Layer 8 of a small transformer language model trained on English Wikipedia (13 layers, counted from 0, width 64). Numbers have three digits each and are written without spaces.
A neuron's activation on a vector x is GELU(weights . x + bias), where the dot is the dot product.

Input weights of the MLP neurons that the questions are about. A number n stands for (n - 500) times 0.0006.
n1 (bias -0.018): 328555605668299529339334604382369422577556628281525561287502541519537731483496351630335335568318433458394519361329488419314302500590505565554585474397505277425607549772477474405397467375564663
n4 (bias -0.010): 566568479374414528424725572405635489384406364545432451328636281637683583515402677595519392236615471644358524426399517608539892623640356599654586453534523655554287409680349660681424571446576459
n7 (bias -0.022): 366586250428623525239559370442551550514613729562380451409344575531522694372479545392451517584594466464341631273402461549534509506469529359431557564659621501554734500404459459388475573344543435
n10 (bias -0.012): 497386577599513345491360556277373771305285471601470449601458467324687471371601790577525464553324445362311426618265667348671645545715455444518631683458664586494658452590461686557212454298365654
n13 (bias -0.018): 498461441360632575414389542623284386651789462467404587425572708401549702600310439238464755581382448468549527431600674550501594596459560482447310423493351325364523579567441572456525462591552511
n31 (bias -0.002): 531515596428631555397540733395418738510582309552460312446435436519553531328767590444489304459373518414322660384406397449592459601528385447488585675366546639427558667465549479374555617452573550
n36 (bias 0.002): 638564600433593488536330222453759540428590399562399679440477357483407523729426314325729623503489356369507543606513381447420449603559329743602525550386613439530671344313675557395539590569340586
n45 (bias -0.000): 678548486324396690536526595611318324640496616553557857101526388390622474495628458532449629503360344584578575558464472384329604499580528519396564550478305559545507309510357304552439445391320688
n46 (bias -0.027): 580646419346411456558404511489543355499721523514495407468712325569447084411523443585487521454319474706516507537347385582348450543572410347497485556519604595454409819545375583386509616424364659
n50 (bias -0.016): 429359529491523556672435652322519723489374567604485687427476561328603501586393365593518735425316433786396462492416630713416416402549606441479605481505644503312455476396636459461252404404223421
n62 (bias -0.026): 323417664477620347587223536511607831522491393628651545667466428495482509528788588602530275469504624373426586536473518588655533414481356544366480506544625455591527624679425447554470440344449607
n64 (bias -0.010): 539637696471723670541422526721602551418566432554776564307617568691383454382632622507623682504516429388181547580369436774578530520281513666501277664598540481459220605695435706359470502622372461
n70 (bias -0.037): 557466595322412613539556504887491484511553277528467541434583558540756555576673317662539528451593498544423267580554657746417640606536551485405361484619447598624552459691508371584330460561430401
n71 (bias -0.018): 522645549469732455434615559533448415609357565502365543499383464513471663576443370735633412607543480495554512619427674319678626747401323616606371580333531505366662470389207364616312489494274651
n74 (bias -0.010): 631421586435731453308412640585628358403406260326543605424581730567478493383327471594448428272421384346345398565401503417594580459532534410686428374499208463334332515545492589595586806648497629
n83 (bias -0.029): 589593594636656311319639304646357359561526339653628599557451395418465608485603331485503317550331336663755556566373556524255299763582477648140457493536755570447627487337653509612387416591345673
n87 (bias -0.019): 584697480678363400709400454641466548494474357392472700534432497410417221554566633534547386288539580279301376623519528646512567443436615378627400644462643736540479452221573453733436729479218570
n89 (bias -0.035): 478556627391563454537453601366647317854520527524506608571674409554553426338515363627461418259451804581407579621527575335254360579613296530365481505656686657435396426403558513509636533535618708
n90 (bias -0.011): 592367556569577623656514789371251428501522667393454201472618619355513400485451673476342528470525476733362506460518713574494510720684382381430428558549713624694539540369424495454310446412308553
n104 (bias -0.025): 491653483290729455384464455675446685194405443457435535538582493667503191522505481563426468440342424543687700699727539364475532469725694352388493555684220526568377581529111455359388556459400608
n110 (bias -0.016): 540680683531368673468384615486581624492425337457462640591476457637522353198646407558464620523602524609522311739404524511356556685731513537344458556421442670530553548367783719582485491525330515
n116 (bias -0.028): 588434422273615371564603634373381840471350356366376658507443531599259408693558607716586494527500503403447367652443533760608449508568344650436378471565602386593617493398587411582521483440421591
n145 (bias -0.019): 691330468649506513641483577349392464354692585393650435354522391721790679602234554426378665420478508544478627477556521456342549304614706407653812534708442440562389521583711395430548512515544589
n147 (bias -0.032): 455619431717615465709519537452395318445429474464395481577625506706532560295522559276611579691513555583356583596411645283536368341482397528585579601567530336359344483349513679631487540422494477
n157 (bias -0.040): 516506480519710387442720486698573428601417522548536654434642411452564280393500327596368431683541563640402576387500463368456350466519386305471508574462542523728621452626293388513436414729489454
n195 (bias -0.024): 330418558487487507581482473722498626275620369658461441270558546709341257719330417713682446664761384507530393420372603466594532525577701262451506575453800628342547486616285325486661561415307416
n200 (bias -0.030): 608633356536519559267441461582599461552359605494596655412579410353470293755650440498482408608283691411601442564569698625453614504481598308551473542576637449594526659521236678246477393456398428
n214 (bias -0.008): 495729498614374664579560356637321422637628695514519563416449373423449426447406451645595611385509457364728357359589427553401576476486447345435569516610542709469660493360414393746709246309493645
n229 (bias -0.038): 551442688213548243513561551607653679711355350587512481524467491594477476481740529468416474673565423451395563469502755474484521534589296719645204543551486654721472625477369425514554546691447302
n244 (bias -0.016): 394482573522405322529462594460375449676672448381648379673453644640732620474460523462616514387506464485312345397420503409443574620564602590563434241249603390666405252450437482299559538604419573
n252 (bias -0.027): 688570760424648518711377313846459341521290538554442611447667458616618369973329333485673575506728454386419368435548441289546412437268546285731711259824514515354431613502196385357406497332480643
n254 (bias -0.015): 512486608648597392615605610507459589653614507281510488655536462251398580505543423491559453606388514331493488646368397314548349646522689649582558608523400467483584447588489348566534626687434532

Each question shows a token from some text and the vector x that enters the MLP there. A number n stands for (n - 500) times 0.009.

" ft": 552383453356416508564631405414583407559609541553484355529489742683673502547454555514353355620456582509582279570493341604604453502317728395422153631300425521395581579564670595429336543541495558
Which neuron lights up most? n70

"c": 562405283490624549678357310613444512525496528493669599373282604410743560480583577353349364441510468581622339701444372627397561477448511539444348717348455485706613450380546580430607378545645421
The most active neuron and its activation: n45, at about 0.5

" April": 516531559320437556573455494662645366569710491454494266759389571397655530346286572478229378678557561513558319543451361521494461616370619458479385569391469556329560578637484666586467545645402399
Which neuron lights up most? n13

"^{[": 481530443400248375640538434519475539161474554505484546601360774524544621576489550389564553421441583534819483612505355439484329545299522648513558565386333703379488473570512700595521422362565454
The most active neuron and its activation: n214, at about 0.11

" at": 302303560242458470448530265466609569560490621406593458604379521590558413594490485649355411555564670611648396628640362507427321289485523577527594633263438521553504383424538824547449485450646603
The most active neuron and its activation: n89, at about 0.33

" then": 571405395559432462584440489336647672459600555480618439762340531382474424522333675544357587606761561449509350507654554464378373388348610564500559674366435535311370601362554688488507385417731390
Which neuron lights up most? n145

" V": 419530490434525540661332302502537635508450698514507524386184577442626467429463566246299577447603707506696272491646358433473330420487505547376560798414439569574572544558548574554541456628571409
Which neuron lights up most? n214

".": 493312460423547462525512439590521465416523548559449544656355516435468496808392496688525485475732694644758405542552488326410272508519732523602542526312486586265390359505493636374473580406359399
The three highest activations, in order: n195, n252, n50

" C": 347545647306463342601417313616462379478574807475576552422315478449618494422478694476381267535556464556639456508584327363433457523390461697489589676251390521553483449666646619423507617599635530
Which neuron lights up most? n1

" by": 415546479445451336499421435495633550540661524420482499817282414357479479589601643451330360504701700578511502626510306524378203587452552528620534650345352570475430446437573633579596543590507272
The three highest activations, in order: n254, n87, n110

" novel": 517495399523545606616461301462447536325675477310556394735491630428534606709459594443328530596658512441611397507464295413388358466327745462393337763513486586481593577450537608493504387681453363
Which neuron lights up most? n254

"6": 500377388333499596405525375445634584364493599604555464488429529435703632662597612598421377396490755472577218557519405554525503450449548710467200484284329497464531454402673651374545519523500715
The three highest activations, in order: n116, n36, n244

"room": 529533325433580649506665454424530506537451492408452467576390620426631355484533510626192345497582586404582359456181369531589472531512568601577277806329407589452539583492669615346491539569689543
The two highest activations, in order: n31, n110

"lea": 414495305489586708554521511596463444472507630505607510475301504355754510512524560439322327610432519469603320636222414661480524454469530560531350774385437540538470412449545777416603316496693428
Which neuron lights up most? n200

" P": 355544534382600474715304223503411458434503669516631513349251497395602482450490552415370410624477553548617432550518201403370435559408492698479554682380381636529610478640580755623480534613563538
Which neuron lights up most? n36

"Photograph": 419396394451563535585513287619489548409612487546520463559355680352632503528396562358187403660679477480588323474483240614514449479497493538402605672406469597537631402695570543451561361827500359
Which neuron lights up most? n157

"br": 470348455510601596574572385647430501404541498411706464383392521426740707315318649401480514447693480491610378516513378441613621284570528626335561726389488533521427602382651565363365475470683297
The two highest activations, in order: n145, n7

"s": 411436351555499414533459349348556586514427522335561490660469557580510586386549456505497359416831625362748416546676212457497389415501676594533395784411377369446508593349518674500407562586617563
Which neuron lights up most? n254

"3": 384296396303341442471668448573652471592467573493541487474491583373801618530420648569400469351543741288559401649561466408498495525296621713424285471452380604506574475547642580380420507484641528
The three highest activations, in order: n70, n244, n89

" such": 477492284399595560448500515427571644362475732451386504607459391463496305578452623478447431418614736642604394437532425598447260504330720555498339672271412567512520421500621648516653533385751408
The three highest activations, in order: n7, n116, n200

"ed": 482338496449439511581394475378452632393378650392396567617353660344700543452441621614260486345684548340623500532485249503699553318534508514469535810457529577529553520328585607496376594403680498
Which neuron lights up most? n10

"ran": 414387410341451441515553472626452494461516467520614606626341635323673606503555598464281367579589660411708393467346382765424387458335561661555428706510390483537475369457613712591552277427634423
The three highest activations, in order: n70, n83, n62

" food": 368460314495490516557431485408475686439499630491524453672406690562442249590524511546375453619559720481671369482475328646591452539323494546450384794403392586391690511403720599419443388433637327
The most active neuron and its activation: n116, at about 0.69

"up": 404389427365585575508614324574520293521531465453454540403454665434637538589616580502299354658684360446689472547386439416508459543440663699546329814332407535545506410333631584301456445576664539
Which neuron lights up most? n83

"2": 547411520298371473417428528621641539453482395596551471483352477348694656434422710515363520428505640488640368500571489427389578597312505820553432368287352645406565377689605533363575634463693452
The two highest activations, in order: n4, n244

" The": 394703467477411373643407324372536656374488528418533604784465524498427599531366747471312418505796580635637308482537285399364478475472731519486478539328378496418436439522555640519525478618602477
The three highest activations, in order: n110, n244, n87

"F": 420658412439520595588586438664602421472546511475415492374260556313825544278522554483276377552604501524610389615505287311477596452490510663552423740303405595591608526490426557317471500603580529
Which neuron lights up most? n45

",": 540427518449479511704487340427476597584550567496474559717522347463538452733480538618369525453765671630620299446565470382430350492400713510663685484308439560346404379385412669519386384479508272
The most active neuron and its activation: n252, at about 1.4

"e": 587430398501424604532622509436578459422538642562467440476463699448602408526261597377301537356706600615700620531441463575484487370456449507400481707325462530455411669324802543425529431361709235
Which neuron lights up most? n145

"…": 602347394413336559758499437483635697434485490711397546643349457523435602575486439509415538375538774549703445623582318650482199432465576574395449602342378488356487485609570430500467587509465328
Which neuron lights up most? n50

" agree": 573259312510386625541542413357498588375601518434498536794496679530483425519447603537484640535593392610669341427570516582518246405275438586375473699373484611369431365393513662491570528523743506
Which neuron lights up most? n116

"\"": 557458346624500529583413532465627602563443403454580316627312653426550375606516657504128551262594601552684622451532377488554313437527383410526348671254527594361570635415537664496507552598557475
The most active neuron and its activation: n31, at about 0.65

"ance": 456441414356472583531539527477547461350457489487425417585501758472654393557413556468241387328653494470632423563309342518548594579435427533541410858296558560477540657378632666524615434429789361
The three highest activations, in order: n31, n4, n110

" |": 435419602484402398511439364597586374413490638487454438703326549477607486733463689423506523583824675580590544547480495405391315666439531596531590446245433572366411243616406710499417527377493422
The three highest activations, in order: n252, n244, n36

" third": 543574365390511405595385416402475649359513514387614527718349675329699553658461630456255545588710529449540403516543394408555553340304733495520333676383471505419483558376522680403358520642567554
Which neuron lights up most? n87

" a": 371660436343495401512500381339481590596569659503521519747321612574451471525489667408358395462727671591791348538507373509445284442385591590544366720382393551420438435504543568438416472368698613
The three highest activations, in order: n7, n89, n62

" and": 398370525494412431596430363414545640476564593516438573824400508537628427708513440479475566430819631681529397523559461526330308522459716616641538608340406492400410405493330605367462463469451288
The three highest activations, in order: n50, n244, n252

"1": 426321619474584530570510482702667483452735471469642485530508603401652764392309606568304334474527430387613342723612555395458412412353512664544407325319355523473490360488639523458448418587582547
The three highest activations, in order: n74, n244, n13

"worth": 601446370441529497468652320429556490448488487454373478647424606507639460403419674457300340412778589392591343543389263535535354501584382515444478856371670513431495653373576644438576592600668487
Which neuron lights up most? n31

" venue": 412340421493390486437469293474507578423616485440646411583510667592609428526609651581357271505585671400674411439455364513453323422376703467540384796466459565495608519543657645293480457628696326
Which neuron lights up most? n31